Layer 4 of a small transformer language model trained on English Wikipedia (12 layers, counted from 0, width 64).
A neuron's activation on a vector x is SiLU(gate . x) times (in . x), where the dot is the dot product.
The model reads these tokens: " " " |" "\n" "|" " Har" "ry" " Po" "t" "ter" " and" " the" " Pri" "son" "er" " of" " A" "z" "ka" "ban" " |" " E" "li" "za" " Le" "wi" "s" " |" " 31" " May" " 2004" " (" "U"

The vector x that enters this layer's MLP at each token. A number n stands for n times 0.0053.
0 " ": -83 -35 -48 -48 2 139 -26 2 45 50 -3 334 225 26 149 121 -120 173 -35 9 31 33 -230 80 120 -30 -97 235 -166 -88 -238 -358 62 100 -138 -166 25 -63 -323 135 -88 147 -168 60 -138 -199 -106 95 23 -29 -9 201 210 172 6 -264 30 -177 5 -33 -146 -249 -9 -1
1 " |": -176 27 21 -1 -1 123 75 -111 32 -105 41 141 158 -22 291 81 109 99 89 -167 -32 333 -212 68 -226 -61 -121 165 -172 -154 -141 -326 27 -9 49 -254 -222 -91 -47 -189 79 2 209 -46 -105 -38 -185 215 151 101 -72 132 52 -103 112 -90 23 28 10 -179 -243 -216 -205 173
2 "\n": -9 14 -201 -83 212 174 -40 -89 68 -65 21 188 92 -261 238 141 -106 -155 91 -14 -133 -96 -182 257 132 0 70 26 -72 3 -171 -165 91 71 -3 -55 -27 -58 -223 -169 -32 -41 123 261 70 137 -109 140 126 -136 -58 141 242 46 39 -280 -28 -48 103 -35 -284 13 -327 271
3 "|": -91 272 -80 -10 145 228 68 -61 -124 -7 155 163 -4 -81 145 182 118 62 98 -140 37 147 -202 46 -5 -119 61 67 -167 -3 -158 -141 -35 -16 -45 -215 12 109 -239 -341 -34 -5 220 186 -53 75 -110 25 204 96 -135 173 293 -211 102 -274 42 37 18 -151 -192 -61 -132 -11
4 " Har": -41 234 -138 -123 39 -38 104 80 64 -20 283 153 215 -84 300 -24 67 119 -34 -142 -22 60 -104 -117 85 210 -111 229 20 87 -326 -198 62 168 -30 107 -244 102 -89 -97 -18 202 -169 -22 137 46 89 98 -222 -16 -230 44 -144 209 61 157 -76 148 -19 149 -125 -85 -105 234
5 "ry": 138 142 -122 91 50 -267 64 130 90 -274 -96 18 109 3 233 9 82 64 -19 -132 -131 -114 132 21 73 245 -32 309 -18 -15 -226 30 -36 14 117 82 64 -56 112 -273 -29 168 -193 376 125 120 7 -241 -19 83 -218 29 91 198 68 213 -131 57 235 -115 -196 -57 -54 44
6 " Po": -7 92 -121 -6 150 -148 -54 268 141 -46 29 1 189 -133 220 36 -3 23 148 -230 -21 -117 -100 -42 -6 -200 -228 177 70 106 -246 -146 52 116 7 -15 -5 -27 -64 -109 -93 101 -183 -208 201 -5 56 -38 -68 -45 -117 178 349 242 141 -207 -303 120 -23 -23 -112 -204 -255 -118
7 "t": -11 -77 -189 84 237 149 -12 417 25 -31 21 83 -46 65 197 41 324 116 -9 19 -178 137 -14 37 142 188 155 220 -5 -3 91 -44 -18 133 159 41 -111 -56 59 -316 -229 327 -209 57 81 15 38 -17 26 84 -17 -69 62 94 -96 -174 18 -37 46 -79 -88 -151 -323 -24
8 "ter": -54 17 -4 267 173 19 0 99 -64 -6 -93 -110 -118 -70 315 46 262 202 -91 -41 -115 -133 67 -5 35 -64 87 314 30 -85 -74 -142 199 -37 -33 152 264 -165 -62 -158 -122 290 -117 245 -111 -39 72 292 -52 -20 -41 -53 73 317 -130 -31 109 58 116 -152 -169 -110 -60 -179
9 " and": -64 120 -106 -6 147 -275 143 -80 7 -52 -233 235 131 131 290 33 316 -92 150 -104 38 139 -154 49 29 -29 -79 139 66 21 -94 -179 7 148 167 -55 -240 -220 -48 -214 -114 159 115 -30 -34 24 -148 149 371 -15 -160 104 33 153 19 -135 -146 91 42 -118 -46 -179 -147 208
10 " the": -37 218 -266 -150 64 -70 -68 42 3 8 -12 345 165 -90 145 80 190 -88 100 -1 -33 66 -89 -112 -61 -114 80 47 -104 80 -239 -67 7 129 20 -155 -97 -103 -150 -370 -141 205 160 137 -42 -153 -11 111 207 -60 -217 148 99 248 -66 -83 -149 154 -48 -119 6 -254 -142 119
11 " Pri": -96 124 130 -120 163 -100 -91 315 -12 45 193 191 167 -116 220 -78 161 -40 139 -195 -145 -102 -216 30 46 -40 -133 249 190 116 -221 -311 293 56 116 117 -90 119 61 -201 -186 78 -81 103 85 -214 -148 123 232 -85 -113 77 57 -1 226 -57 -66 133 120 6 -149 -22 39 -105
12 "son": 72 44 -14 150 105 -112 160 101 19 -92 -35 -101 -104 -24 308 1 21 114 -149 -120 -230 305 -15 -69 -18 52 -86 472 133 -124 -328 16 -234 -31 276 40 67 -245 -22 -275 54 172 9 36 126 -189 -2 25 -170 84 -199 -81 10 73 75 48 -259 -46 15 -34 47 -44 75 103
13 "er": 188 55 -171 -157 132 -99 104 -72 59 33 -68 -16 35 -59 294 88 96 164 -87 -128 -214 -79 67 -159 -4 196 -132 226 -65 -255 -234 -63 -55 119 -117 62 255 -250 -154 7 -129 280 72 36 16 -172 287 159 -30 57 -116 -166 82 194 60 1 -159 72 194 -91 -179 79 47 158
14 " of": -26 166 -94 -3 -3 -86 54 -133 -4 91 23 124 -2 -140 254 51 206 -87 69 -128 92 -55 -274 -23 15 9 -58 135 91 -20 -106 -275 -53 26 240 -40 -240 -240 -5 -147 -47 151 57 182 -35 -169 14 69 284 -93 -323 168 85 17 31 -22 -275 137 -114 -164 -228 -123 11 256
15 " A": 21 93 -183 -157 121 54 -102 104 7 177 143 182 132 -133 -37 144 129 -105 28 -307 -61 159 -161 -23 -233 -9 57 80 91 135 -286 -45 -49 45 -36 -132 53 -35 -220 -123 -95 218 -66 122 194 -26 38 63 204 43 -102 126 87 325 126 -288 -314 25 150 72 22 -192 -111 155
16 "z": -68 -135 -168 -38 223 -26 258 158 135 -1 90 45 146 -66 23 -44 286 1 -96 -318 -65 281 -103 26 -28 207 41 206 56 -265 -367 22 -47 -162 128 -157 -92 -22 8 -49 218 62 -249 106 110 14 139 -110 201 60 -117 72 144 277 4 -70 -49 -133 -4 -158 -105 -117 -51 182
17 "ka": 66 -137 -379 102 273 -9 382 106 113 -150 -157 85 -77 -8 224 -69 136 -77 28 -98 -104 -67 -48 -17 -26 6 -97 322 55 -81 -231 130 -37 109 4 -2 112 80 -91 -46 -110 167 -148 0 153 0 12 6 41 298 -233 47 179 342 168 0 191 -4 -55 -52 -27 -183 39 -216
18 "ban": 213 -30 51 144 8 -99 195 32 -60 -92 -172 -139 19 30 296 104 167 131 -19 -143 -78 -273 -21 -75 -43 14 112 -18 91 -7 -140 7 -3 75 -105 161 -74 -102 -200 27 155 231 -218 -263 96 -115 107 -110 -169 18 -295 54 32 335 98 36 -167 233 90 -48 -209 -196 38 -50
19 " |": -89 -54 -87 19 68 100 58 -132 6 -89 2 37 91 61 165 84 151 107 -36 -90 24 149 -168 -63 14 -114 -106 100 -127 -71 -136 -32 -136 17 32 -177 -104 -143 -144 -361 19 -44 321 -52 41 -18 -95 232 202 132 -151 85 210 32 192 -149 -55 243 77 -220 -313 -272 -127 241
20 " E": -15 101 -139 -171 84 134 -82 52 33 13 188 50 142 -206 -53 -20 -17 -135 -41 -307 -38 113 -189 -50 -90 30 -42 130 67 199 -256 -112 -72 -31 -121 -12 -69 89 -183 -221 -244 184 -215 2 -29 -23 -1 86 20 -1 -60 209 184 222 223 -368 -181 171 224 -108 -70 -184 -117 5
21 "li": -40 -20 168 -73 281 -53 80 360 97 -103 93 -9 -5 -161 226 -207 196 95 14 -371 8 -209 -25 -37 -9 68 172 288 104 127 -131 -112 -52 25 -196 -271 121 77 -76 -139 -229 185 -48 117 236 39 14 65 73 18 74 5 175 179 17 -37 -71 78 221 44 -99 -214 -26 11
22 "za": -51 -80 -314 80 372 -122 310 70 63 -105 -1 -55 -76 170 150 -121 99 4 78 -394 -123 -5 116 -28 -2 151 -82 406 8 -106 -279 -9 -320 -127 -89 -52 -45 -97 -131 -7 43 151 -12 -152 81 -3 124 137 102 144 -108 -6 152 204 144 30 -97 85 39 -131 -5 -200 41 -8
23 " Le": 90 176 -203 -61 102 -183 74 133 -3 -54 275 -16 238 9 135 10 -1 -64 59 -201 -116 165 -23 -62 20 56 7 344 -2 55 -206 -158 6 108 -196 53 118 -135 -208 -156 -6 166 -46 231 133 101 -60 69 -71 106 -42 247 155 477 103 39 -88 59 160 -36 -19 -53 210 44
24 "wi": 59 105 -162 -23 86 -147 108 172 223 -182 77 -182 154 51 246 13 75 -131 307 -202 -292 225 81 -251 260 -66 -28 226 -76 11 -252 -148 205 58 -7 -122 -75 98 -9 -123 -28 88 101 -128 167 -256 -248 13 -75 -40 -9 64 -49 226 -44 -84 -118 91 55 -72 -11 -190 120 11
25 "s": 133 -28 -90 124 147 -111 10 30 151 -130 -285 -211 -26 -2 231 111 26 -60 -144 -134 -59 122 151 -149 -144 177 -124 253 32 -153 -182 38 -243 -77 299 -16 -65 66 -150 -214 -86 198 -98 23 -6 58 -83 -230 159 -9 -236 -91 16 117 -60 -297 -33 207 126 -235 -82 -69 -16 98
26 " |": -98 -13 -50 42 76 114 6 -120 27 -80 -17 49 88 38 228 75 137 116 -23 -139 54 160 -161 -27 -45 -98 -168 110 -131 -119 -132 -73 -64 -1 57 -176 -84 -151 -141 -332 43 -56 348 -43 27 6 -127 252 195 124 -151 116 156 4 177 -144 -60 200 58 -236 -289 -264 -124 226
27 " 31": -53 -59 -250 -83 -36 193 -14 17 142 -80 82 169 38 -75 245 136 255 -114 -3 -131 -147 -229 -48 -15 58 -109 -53 91 -205 -68 -144 -350 -77 -62 147 70 150 -32 -312 -279 -80 201 -66 -109 -109 -64 -181 88 -28 -67 91 21 8 33 93 -201 -216 -5 20 68 -180 -179 303 201
28 " May": -194 144 177 157 132 11 128 206 208 -199 225 -55 72 -13 178 92 2 -198 -198 87 -117 184 -98 49 -145 14 0 52 -180 -154 -370 -225 -183 -42 51 -82 174 75 -125 -146 -4 240 -68 110 -41 -159 173 213 112 -78 -39 165 -49 -22 32 -9 -311 80 44 -60 127 51 158 212
29 " 2004": 198 -70 -203 119 -81 -90 135 177 93 -127 10 -14 23 4 177 31 7 -251 -39 -47 -190 -74 -170 49 -141 -148 -14 36 -265 55 -281 -101 -186 -166 93 -28 70 32 -355 -221 53 274 -16 197 -267 -43 2 160 162 80 -76 -37 29 42 56 25 -134 -28 -88 33 -271 50 181 205
30 " (": -195 50 -176 -4 -36 97 289 -108 -68 71 12 21 39 -290 150 130 -16 -65 -149 46 3 26 -145 131 0 -69 -135 159 -236 30 -238 20 139 52 186 57 66 -40 -100 26 -43 139 120 -45 1 -44 -143 20 81 -34 -57 262 316 292 42 -452 -199 145 190 -40 -202 -131 -9 125
31 "U": -34 40 -173 -110 85 337 203 95 -82 104 72 62 217 -283 43 29 17 -317 62 -140 -86 -29 -201 -19 -24 62 -158 154 -12 -12 -235 -382 -75 39 -30 62 7 126 -69 34 -202 83 -74 -115 44 -98 -74 54 112 63 0 72 118 -24 429 -271 -258 133 112 75 -112 -136 -177 -176

Each question shows the input weights of one neuron of the MLP. A number n stands for n times 0.0014.

n13 gate: 295 -131 -117 112 37 102 38 0 7 59 -65 162 205 -189 -26 61 -170 17 -14 250 -122 -64 -122 -56 20 19 18 52 215 -70 185 25 26 133 -10 -60 -58 82 -29 2 1 -80 70 89 -116 -92 0 -254 64 6 60 76 115 -136 -37 -267 -170 134 -66 160 174 45 193 -23
n13 in: -165 139 -75 -66 -71 36 91 -43 81 -187 133 56 -98 -30 -106 -38 7 -12 -145 6 157 -107 -49 19 -8 118 162 -129 11 -2 38 4 -16 10 319 -45 124 -188 38 97 -170 3 -64 31 107 -27 -54 286 -79 114 10 20 18 -147 -18 122 -63 -2 -93 -7 -191 4 -221 89
It fires most on token 2 "\n"

n91 gate: -67 25 165 41 -56 -13 -147 -71 43 88 17 100 -49 25 61 1 -12 40 18 -78 110 3 80 169 165 215 -26 46 -317 -49 -103 3 16 -262 -39 40 -57 84 301 134 -81 -101 -104 -60 34 -63 35 65 -20 23 -156 55 -225 149 245 -90 92 -47 53 15 -77 16 152 -132
n91 in: -22 30 -184 -81 -233 12 -117 -245 323 123 -70 -9 -51 -115 62 104 128 59 -158 102 163 -148 30 -64 205 114 -12 68 -52 90 -106 -1 45 18 -157 23 -111 55 59 104 -57 142 18 -54 106 163 -44 -37 78 48 -178 -129 -159 69 98 140 1 60 18 -111 -95 18 53 14
It fires most on token 4 " Har"

n186 gate: -79 -246 -43 -105 26 -95 -44 -3 -286 99 -78 155 -34 221 32 292 47 8 83 -207 -25 -98 -58 -134 27 -126 -45 53 -55 53 104 32 130 -165 -30 54 118 57 75 -69 49 -147 20 -36 1 97 70 -47 93 -91 -37 3 24 -90 93 33 95 -141 -33 -127 -126 -111 -62 109
n186 in: 35 -47 -65 -2 29 -16 -91 -133 -53 -95 39 -47 96 -132 104 10 -54 -75 106 46 -37 22 159 99 -12 -258 209 -28 -48 -94 -33 52 103 9 134 191 82 150 -57 -92 149 -104 -12 268 85 -46 -218 1 98 38 106 -161 50 -110 191 129 163 15 8 -68 57 -49 35 -11
It fires most on token 3 "|"

n66 gate: -55 -186 -44 -91 224 0 -112 -126 53 98 -17 -122 26 15 47 -134 -86 -17 -15 109 -252 -77 -40 -53 107 -101 103 31 -4 -154 -17 113 30 179 10 129 -276 -14 52 -124 -37 79 191 38 -34 28 -3 -39 -217 286 -71 34 -161 202 180 29 -33 -51 -48 166 108 54 263 144
n66 in: 136 -17 -88 -91 -7 33 -213 46 4 74 12 -16 -48 -114 37 -17 101 -34 111 -13 15 73 154 -27 -26 26 134 85 -77 85 -23 -112 -50 98 -104 -167 -16 24 101 -4 157 27 -178 -131 82 218 -1 11 43 122 -67 78 -51 108 -30 -57 -40 24 -66 -182 -25 -29 71 96
Its three highest activations, in order, are on tokens 23 " Le", 24 "wi", 4 " Har"

n132 gate: -32 -13 55 139 20 -53 -98 -136 175 78 -61 -272 139 -29 53 33 -30 39 -143 -48 179 -116 -72 -135 132 -154 163 127 -39 62 -12 112 -44 -88 -30 -54 -121 68 -22 -178 -139 -50 23 -36 -64 42 63 29 45 8 -9 32 134 129 -52 8 -70 -165 101 43 113 106 107 223
n132 in: -117 84 -61 -91 30 -65 -8 -28 12 17 -17 -62 31 54 73 -51 -65 -122 -132 13 -91 93 -17 -114 104 -87 -83 -205 53 7 124 -18 -57 -115 45 -170 -169 93 181 36 124 213 -22 -64 35 -191 -130 -95 99 -109 -196 -22 41 35 66 -117 -20 -207 10 4 -40 269 152 176
It fires most on token 25 "s"

n85 gate: 55 68 87 162 55 -30 -35 -65 17 -259 65 77 -23 -76 -179 -117 -54 62 182 147 112 110 -70 -77 104 25 -110 -75 -32 -39 -15 -71 -15 6 -77 95 4 57 -60 -222 -151 -26 -66 -172 -137 156 184 59 77 -70 70 90 -50 71 -71 -38 75 -7 -250 -143 77 -234 34 -43
n85 in: -185 -9 110 104 52 17 62 -24 79 41 -156 115 31 72 -210 9 -64 41 -66 -33 -3 -21 32 53 -36 -184 3 -38 55 82 -150 132 30 203 39 123 17 10 192 -1 182 97 140 110 9 6 45 -70 -53 -23 -140 -88 99 -30 113 -232 66 78 113 -12 90 -323 125 -213
On which token does it fire most, and how strongly? 13 "er", at about 0.28

n56 gate: 227 -301 -42 -82 -95 -75 -104 -118 18 -122 48 178 -33 -136 4 -79 208 -10 126 -2 -56 -63 77 -94 24 -205 168 -86 -19 124 70 -80 45 148 -6 24 -22 -9 -110 -18 109 20 -123 81 63 204 114 -19 -90 49 32 91 -36 -48 -58 -199 -96 47 -115 158 29 62 79 10
n56 in: 212 4 -146 -116 78 26 -1 34 -28 -26 38 -31 -38 -61 -50 -31 153 -48 14 56 178 112 113 41 -91 -79 -7 -89 -16 94 28 -119 70 19 -91 73 56 90 -216 -67 -149 -60 -217 -74 136 88 82 86 30 -167 -81 -122 27 -120 -45 121 -77 -42 1 -65 80 -87 -26 104
It fires most on token 27 " 31"

n122 gate: -69 52 197 61 -8 33 63 -139 -63 -80 106 -20 -18 31 32 44 -162 100 81 3 -100 -25 -110 18 -118 -65 141 64 -181 -139 48 33 -231 -38 -16 254 -51 -69 65 164 -55 11 105 156 210 -111 10 159 -96 32 2 -89 63 -140 60 55 184 20 -11 163 164 -135 -17 56
n122 in: 61 49 209 -185 11 185 68 -28 -165 -122 47 -10 -89 125 -115 60 -65 -158 146 -9 67 3 16 6 0 -67 27 -88 -61 -225 193 20 -19 -59 78 22 -13 -170 -20 -171 42 83 40 255 135 -155 -54 -85 -13 11 -112 84 -5 135 -174 81 215 -5 -51 19 163 -258 8 154
It fires most on token 6 " Po"

n35 gate: 56 22 81 133 65 -110 89 130 -49 31 -8 59 -78 -94 69 -110 56 7 -111 2 16 -180 9 54 147 201 91 -100 -198 64 254 287 121 14 281 12 13 -121 -49 -56 -5 -160 -107 -12 140 -47 -86 237 -36 -79 -169 -151 -54 -134 61 -59 -158 -91 -35 12 83 28 -4 13
n35 in: 2 -114 -69 -175 -155 63 -1 -38 -117 -98 -22 -191 140 3 326 -188 -31 67 -157 66 264 -32 42 -127 -9 -26 1 41 -137 -8 -40 151 126 17 183 -96 1 -97 122 -13 -154 -103 -94 -112 -109 59 154 121 -75 24 -129 -47 -160 -86 29 -162 114 49 34 -34 -51 134 120 159
On which token does it fire most, and how strongly? 15 " A", at about 0.46

n173 gate: -56 -130 -29 41 -4 67 -54 151 -73 -21 -91 34 83 56 31 -133 8 -127 30 -105 -171 54 68 -116 -97 91 -29 47 -89 244 101 -105 -43 -205 -207 -78 -97 49 -78 48 152 -17 -171 108 -69 -38 90 -64 -100 -112 -21 29 30 -25 -242 38 102 -128 -84 -7 -86 125 -77 -27
n173 in: 187 -56 17 -27 -53 -59 170 171 191 98 -39 104 5 -129 144 -3 -105 63 11 -82 -16 159 -31 14 116 -140 104 -93 -98 -176 84 43 -45 -61 12 -59 76 -50 25 -15 -164 22 -17 -180 -58 8 161 55 182 87 -72 -3 88 49 76 89 -30 -133 -151 30 -81 68 -101 -109
Its three highest activations, in order, are on tokens 29 " 2004", 16 "z", 7 "t"

n58 gate: -39 -62 142 -67 113 -142 64 228 -71 180 -24 28 -69 70 -33 -110 -53 125 -152 -132 -117 -72 -93 2 -47 45 -167 -223 -169 61 36 16 -20 -37 223 0 -74 -48 93 31 -24 -12 -137 148 77 139 -57 -56 -40 -71 -252 -59 -55 135 -137 -2 -236 -166 129 -70 -17 260 127 -145
n58 in: -26 -83 -43 33 -176 -199 -73 -127 56 -54 -53 -91 97 24 221 -74 27 -52 -25 -104 -110 -42 147 -14 88 -74 -175 165 18 170 50 -36 -87 141 -92 83 67 149 138 -29 -50 -107 -148 89 -142 25 11 -178 -33 -48 -56 -71 186 52 -88 -118 35 76 -134 -173 97 -27 -86 -50
It fires most on token 5 "ry"

n42 gate: 225 18 -233 -23 -5 89 -236 59 -184 225 -228 65 158 112 225 57 175 -55 -43 68 95 -26 62 -11 -126 -104 126 -63 -24 164 112 42 -12 -18 -75 164 -61 29 135 97 57 -13 158 -24 -23 25 127 -62 -131 -92 -139 -128 -35 -134 -16 -62 23 224 131 -76 -110 85 97 104
n42 in: 130 -82 -99 25 -153 14 21 -53 1 11 -64 37 122 70 227 99 -92 133 -83 199 45 -34 62 87 -131 -169 -53 -66 181 30 -53 147 -3 -140 40 102 70 84 -5 66 -197 34 68 141 170 4 -73 -124 -166 -115 -113 -221 122 56 55 -117 -91 -4 -111 -215 16 -142 6 94
Its three highest activations, in order, are on tokens 18 "ban", 25 "s", 13 "er"

n119 gate: 62 96 -58 186 92 -77 -6 80 -142 230 -23 -30 -106 190 37 -1 -72 197 73 -99 -152 24 91 26 -53 -7 -142 82 135 -20 -26 43 -35 -142 -68 -1 -85 -92 99 -88 53 -8 -66 -85 0 152 119 68 86 -61 259 -36 -136 -77 -30 -51 -135 -18 85 232 -9 15 34 103
n119 in: 10 67 -190 -124 -26 82 84 -151 -17 -18 242 -130 22 59 -139 85 2 -28 43 88 183 1 -24 -90 14 -143 -99 -2 61 -52 -18 -137 -37 -29 -107 -22 -45 -64 -198 29 6 42 -11 -122 -55 1 -42 56 -45 81 28 21 -98 1 -56 -44 -36 77 -146 -136 -36 -40 -195 198
On which token does it fire most, and how strongly? 22 "za", at about 0.45

n147 gate: -127 60 -50 95 98 133 -35 -97 19 -10 -140 -340 -35 46 -118 41 24 53 -169 -237 -35 -160 -36 32 -88 -74 -121 2 -202 270 128 -30 -179 -21 -29 -58 13 38 89 53 140 -162 -42 10 74 22 -54 126 155 -61 -86 47 114 -68 58 118 15 106 -63 94 40 -158 -16 30
n147 in: -47 58 -61 152 65 124 -230 -67 -69 -39 -167 103 -115 -17 89 22 -66 -92 45 -76 50 -5 130 -122 18 24 102 -45 -5 -49 36 -94 -110 157 226 213 35 81 116 -40 70 73 18 82 -147 -240 -22 52 -48 274 -3 -183 46 110 -236 -49 -163 51 14 108 142 -136 97 -39
It fires most on token 16 "z"

n72 gate: 53 37 66 67 -74 3 119 -3 -71 56 197 -7 111 197 22 252 161 -120 137 69 81 42 129 -163 126 -94 -15 146 50 98 158 -156 -32 52 2 -26 -71 39 -47 -99 63 -117 85 10 69 -190 31 232 -101 -132 -23 -68 -84 -119 -14 17 72 -51 57 61 143 3 57 16
n72 in: 50 -36 120 71 -76 -137 -42 51 -309 40 8 -90 51 -23 -32 306 8 32 67 139 166 -139 116 -41 62 -101 110 -21 60 -32 91 -82 -27 38 100 -61 20 106 -92 -104 -99 -30 5 60 30 -81 102 158 80 -23 13 -66 153 121 -1 172 87 14 -45 -172 22 -168 76 -135
It fires most on token 16 "z"

n63 gate: -36 -163 -71 -211 -1 154 -49 -61 -168 -45 36 -124 -44 24 80 -115 28 109 -111 123 -275 176 81 -230 -5 31 110 8 68 16 82 81 -16 -81 -52 -164 -141 -26 -98 64 -16 138 -24 -172 -64 135 62 51 -30 -17 219 206 129 56 142 108 -75 -92 -65 -93 -16 118 -29 16
n63 in: 96 75 -151 86 -4 14 97 78 118 -45 -45 -92 -30 -51 61 222 115 21 -126 -79 39 7 21 12 -181 4 44 -166 61 3 32 82 73 168 60 -11 144 65 -56 129 -24 174 126 -32 -42 -20 120 75 37 -62 -175 156 -12 204 102 63 105 -97 -122 40 -12 102 189 -119
On which two tokens does it fire most, strongest first? 13 "er", 23 " Le"

n37 gate: 44 47 134 -26 -123 99 -105 62 62 -139 -20 -98 232 133 -77 -176 31 16 88 192 163 -49 -32 156 -15 -6 53 93 209 -58 168 -192 183 -17 24 19 153 -2 -77 105 -63 29 101 69 64 -45 66 4 -8 167 -48 -11 55 90 28 62 99 80 33 162 -121 74 126 -86
n37 in: 119 -50 43 47 -20 116 -133 -78 -205 -16 46 147 49 -88 -2 -124 59 157 -137 136 -112 -32 43 -84 13 173 -73 -5 -45 -40 -245 280 -142 -76 -36 -89 19 175 -151 7 68 -36 -135 -109 35 -201 0 77 -74 -29 68 -82 119 -292 123 96 -26 53 -71 39 -45 -5 28 -42
It fires most on token 9 " and"

n94 gate: -55 -125 37 199 91 94 42 54 -31 -56 -21 95 107 130 -258 -120 -61 81 -72 -100 -73 205 93 44 45 58 22 26 79 -6 13 -138 48 -16 32 -35 -53 -2 198 59 58 73 -5 72 -183 30 91 114 174 -18 -156 -105 -110 72 -152 202 154 131 -63 51 -117 -148 217 16
n94 in: 39 195 -134 32 -87 130 143 -105 5 -127 7 -23 105 -3 -128 -211 -136 6 36 103 -79 -50 6 133 -62 -80 70 113 75 23 -111 113 46 127 -91 -43 -12 134 37 47 67 83 147 -25 -81 15 52 -7 98 -63 -206 210 163 -28 -37 -205 52 20 7 -180 -3 279 -122 -103
On which token does it fire most, and how strongly? 27 " 31", at about 0.46

n8 gate: 2 -47 -151 28 12 -114 67 -29 -2 186 82 118 -141 51 9 -114 -3 -68 -184 53 -57 -57 149 -120 38 124 -188 -167 8 149 -26 -55 11 57 -61 -38 57 -64 40 -3 69 156 -144 -32 -171 -2 17 64 -139 -96 -180 -152 -55 -41 94 -13 -29 110 129 87 14 39 52 -155
n8 in: -53 -64 -23 -234 -140 -43 22 126 33 84 31 -165 4 80 -60 -75 -9 108 305 -34 -27 -118 -26 146 -6 -35 39 -109 89 -113 -21 75 108 -162 -60 -117 -55 106 -142 -88 -8 -28 -114 137 -162 13 193 131 -117 -21 84 34 1 49 38 -94 38 154 -83 -5 -258 -62 -155 -117
It fires most on token 18 "ban"

n60 gate: -143 194 5 -141 66 -80 -231 142 -154 20 2 -11 -26 -97 -45 47 98 -150 12 -69 114 67 134 -90 65 -101 156 160 67 136 96 22 59 -178 -6 89 168 20 -89 93 -46 18 11 -139 -60 22 106 -14 -14 99 89 57 226 -132 -10 -144 32 44 78 -58 136 41 -3 -65
n60 in: 28 -64 -41 24 246 34 194 -3 7 -24 94 -77 -63 72 218 -7 -219 -35 -124 -87 -265 -72 -197 124 86 -45 38 -86 -88 -95 -5 83 -105 85 58 -86 -52 208 31 -94 166 -8 -152 -14 87 37 95 -62 -125 -81 58 -31 58 -62 5 205 26 -139 44 -6 -16 6 -121 3
It fires most on token 21 "li"

n110 gate: 13 165 -64 -59 -64 146 77 87 -156 -92 -146 96 21 34 83 -151 -149 -64 150 49 65 196 -66 171 292 -3 -3 -2 180 -34 -3 44 -72 -49 -7 152 -198 82 -128 77 48 -103 -115 -74 -219 -81 74 -111 4 34 132 154 -90 -103 23 -106 80 -72 -219 -124 79 -175 -89 93
n110 in: -34 -73 -143 31 143 -279 -90 -56 -129 -161 186 60 180 19 -199 -69 -9 137 -53 -127 -127 -163 173 -107 44 -40 28 -53 -60 18 52 -204 30 -22 -19 92 -161 -109 126 188 -152 135 -51 -25 -81 29 33 -82 -110 161 -161 -47 237 -16 57 -29 -12 61 35 -43 -121 73 69 -17
On which two tokens does it fire most, strongest first? 0 " ", 28 " May"

n166 gate: 83 109 97 7 39 -147 151 -96 72 -82 -60 -52 200 -96 148 72 -30 37 293 -16 100 -45 94 174 -80 82 288 36 94 8 180 -5 53 -25 -166 -86 -68 -79 -26 73 85 160 -43 0 -85 20 75 205 -41 179 -10 65 -148 -158 50 -114 66 -171 -134 -69 131 53 -103 11
n166 in: 53 12 13 -190 169 -153 -25 -209 16 -116 227 98 7 50 17 94 132 -129 5 -100 22 103 95 -67 -75 31 28 -31 -10 32 1 -32 170 67 127 -158 1 -153 -96 129 -16 -113 -58 -167 -29 1 138 -51 20 114 -170 39 -44 -96 -20 105 182 -32 -153 -103 96 -1 -91 -48
Its three highest activations, in order, are on tokens 1 " |", 9 " and", 30 " ("

n11 gate: -83 -173 113 92 204 -51 -146 -45 -101 41 31 123 -31 -96 -35 -77 175 -66 40 74 -129 -67 -88 -171 57 40 -135 -5 -204 32 80 104 191 112 -35 231 -9 20 35 -105 -60 -3 59 -150 108 10 -56 -81 -79 -20 -44 86 -88 -53 79 81 208 -27 -8 -83 169 -178 53 24
n11 in: 57 44 48 59 -80 -17 95 99 -109 -64 -123 134 -9 -21 109 107 -167 22 39 -73 -123 43 104 120 66 7 -81 -57 194 96 -53 -47 -14 -87 -38 34 -70 21 138 -16 -137 -95 156 -214 201 -256 -36 96 0 31 28 -187 -9 50 -25 -108 28 -121 46 123 -20 -241 22 -4
On which token does it fire most, and how strongly? 11 " Pri", at about 0.76

n98 gate: 210 42 -7 -51 -61 53 4 43 159 63 64 -93 -127 3 40 -32 6 59 53 -47 -75 56 -32 27 80 -73 -164 -67 -38 191 115 -254 40 145 2 60 125 -40 34 -48 110 9 -192 -67 110 -162 11 83 -82 -90 90 170 114 -192 127 60 163 -201 136 -130 201 116 -53 -122
n98 in: 142 -54 108 -95 58 110 236 -55 193 -182 214 105 -7 -92 -17 -33 80 44 -116 -149 33 42 -11 122 6 16 -37 -27 29 -84 81 104 -129 39 -28 -66 113 170 144 -41 27 61 -143 -110 84 27 -46 165 -64 -50 -70 -68 -101 252 -57 -40 18 -84 1 109 24 23 -42 10
It fires most on token 14 " of"

n71 gate: -48 44 47 85 -171 -216 -35 -102 77 75 -188 -38 -119 134 -140 -20 -23 -138 -115 115 25 164 68 112 123 -22 214 241 -94 -106 63 83 97 138 170 96 2 26 135 49 193 26 256 149 118 105 -112 -219 122 -140 -101 13 -168 18 -78 -121 -24 51 143 28 -89 1 124 4
n71 in: -131 -61 -101 68 54 -100 -43 -6 0 163 -55 -58 -79 214 94 -50 -48 68 12 -148 -88 193 248 75 9 -64 -42 24 49 -170 2 -122 45 -42 11 108 -161 -150 -27 75 87 10 68 36 -98 -162 -101 -231 144 -184 169 -90 -36 27 58 57 249 7 161 -32 -162 -41 -37 22
On which two tokens does it fire most, strongest first? 25 "s", 9 " and"

n142 gate: 85 -26 218 -23 -36 -115 -89 -43 -1 -31 65 -49 160 -1 -7 49 61 -24 -85 101 -82 206 -95 -109 86 161 -96 -103 16 260 -28 -28 -107 -22 -99 48 -5 -124 -7 57 75 -290 -75 -111 130 -70 -28 -4 -7 -124 61 73 -38 -6 -19 -173 30 -162 53 64 -144 -39 91 -56
n142 in: 85 34 -82 118 143 -260 -56 -248 -92 -125 102 -48 -101 11 91 -95 -21 30 -47 -32 -55 98 -184 -7 -72 100 -58 -62 -238 292 -120 62 98 -11 -36 2 33 77 90 102 65 -74 0 -136 -66 -38 -38 40 -60 -4 -113 -218 121 -49 90 -249 -15 53 119 5 53 95 27 -44
On which token does it fire most, and how strongly? 7 "t", at about 0.29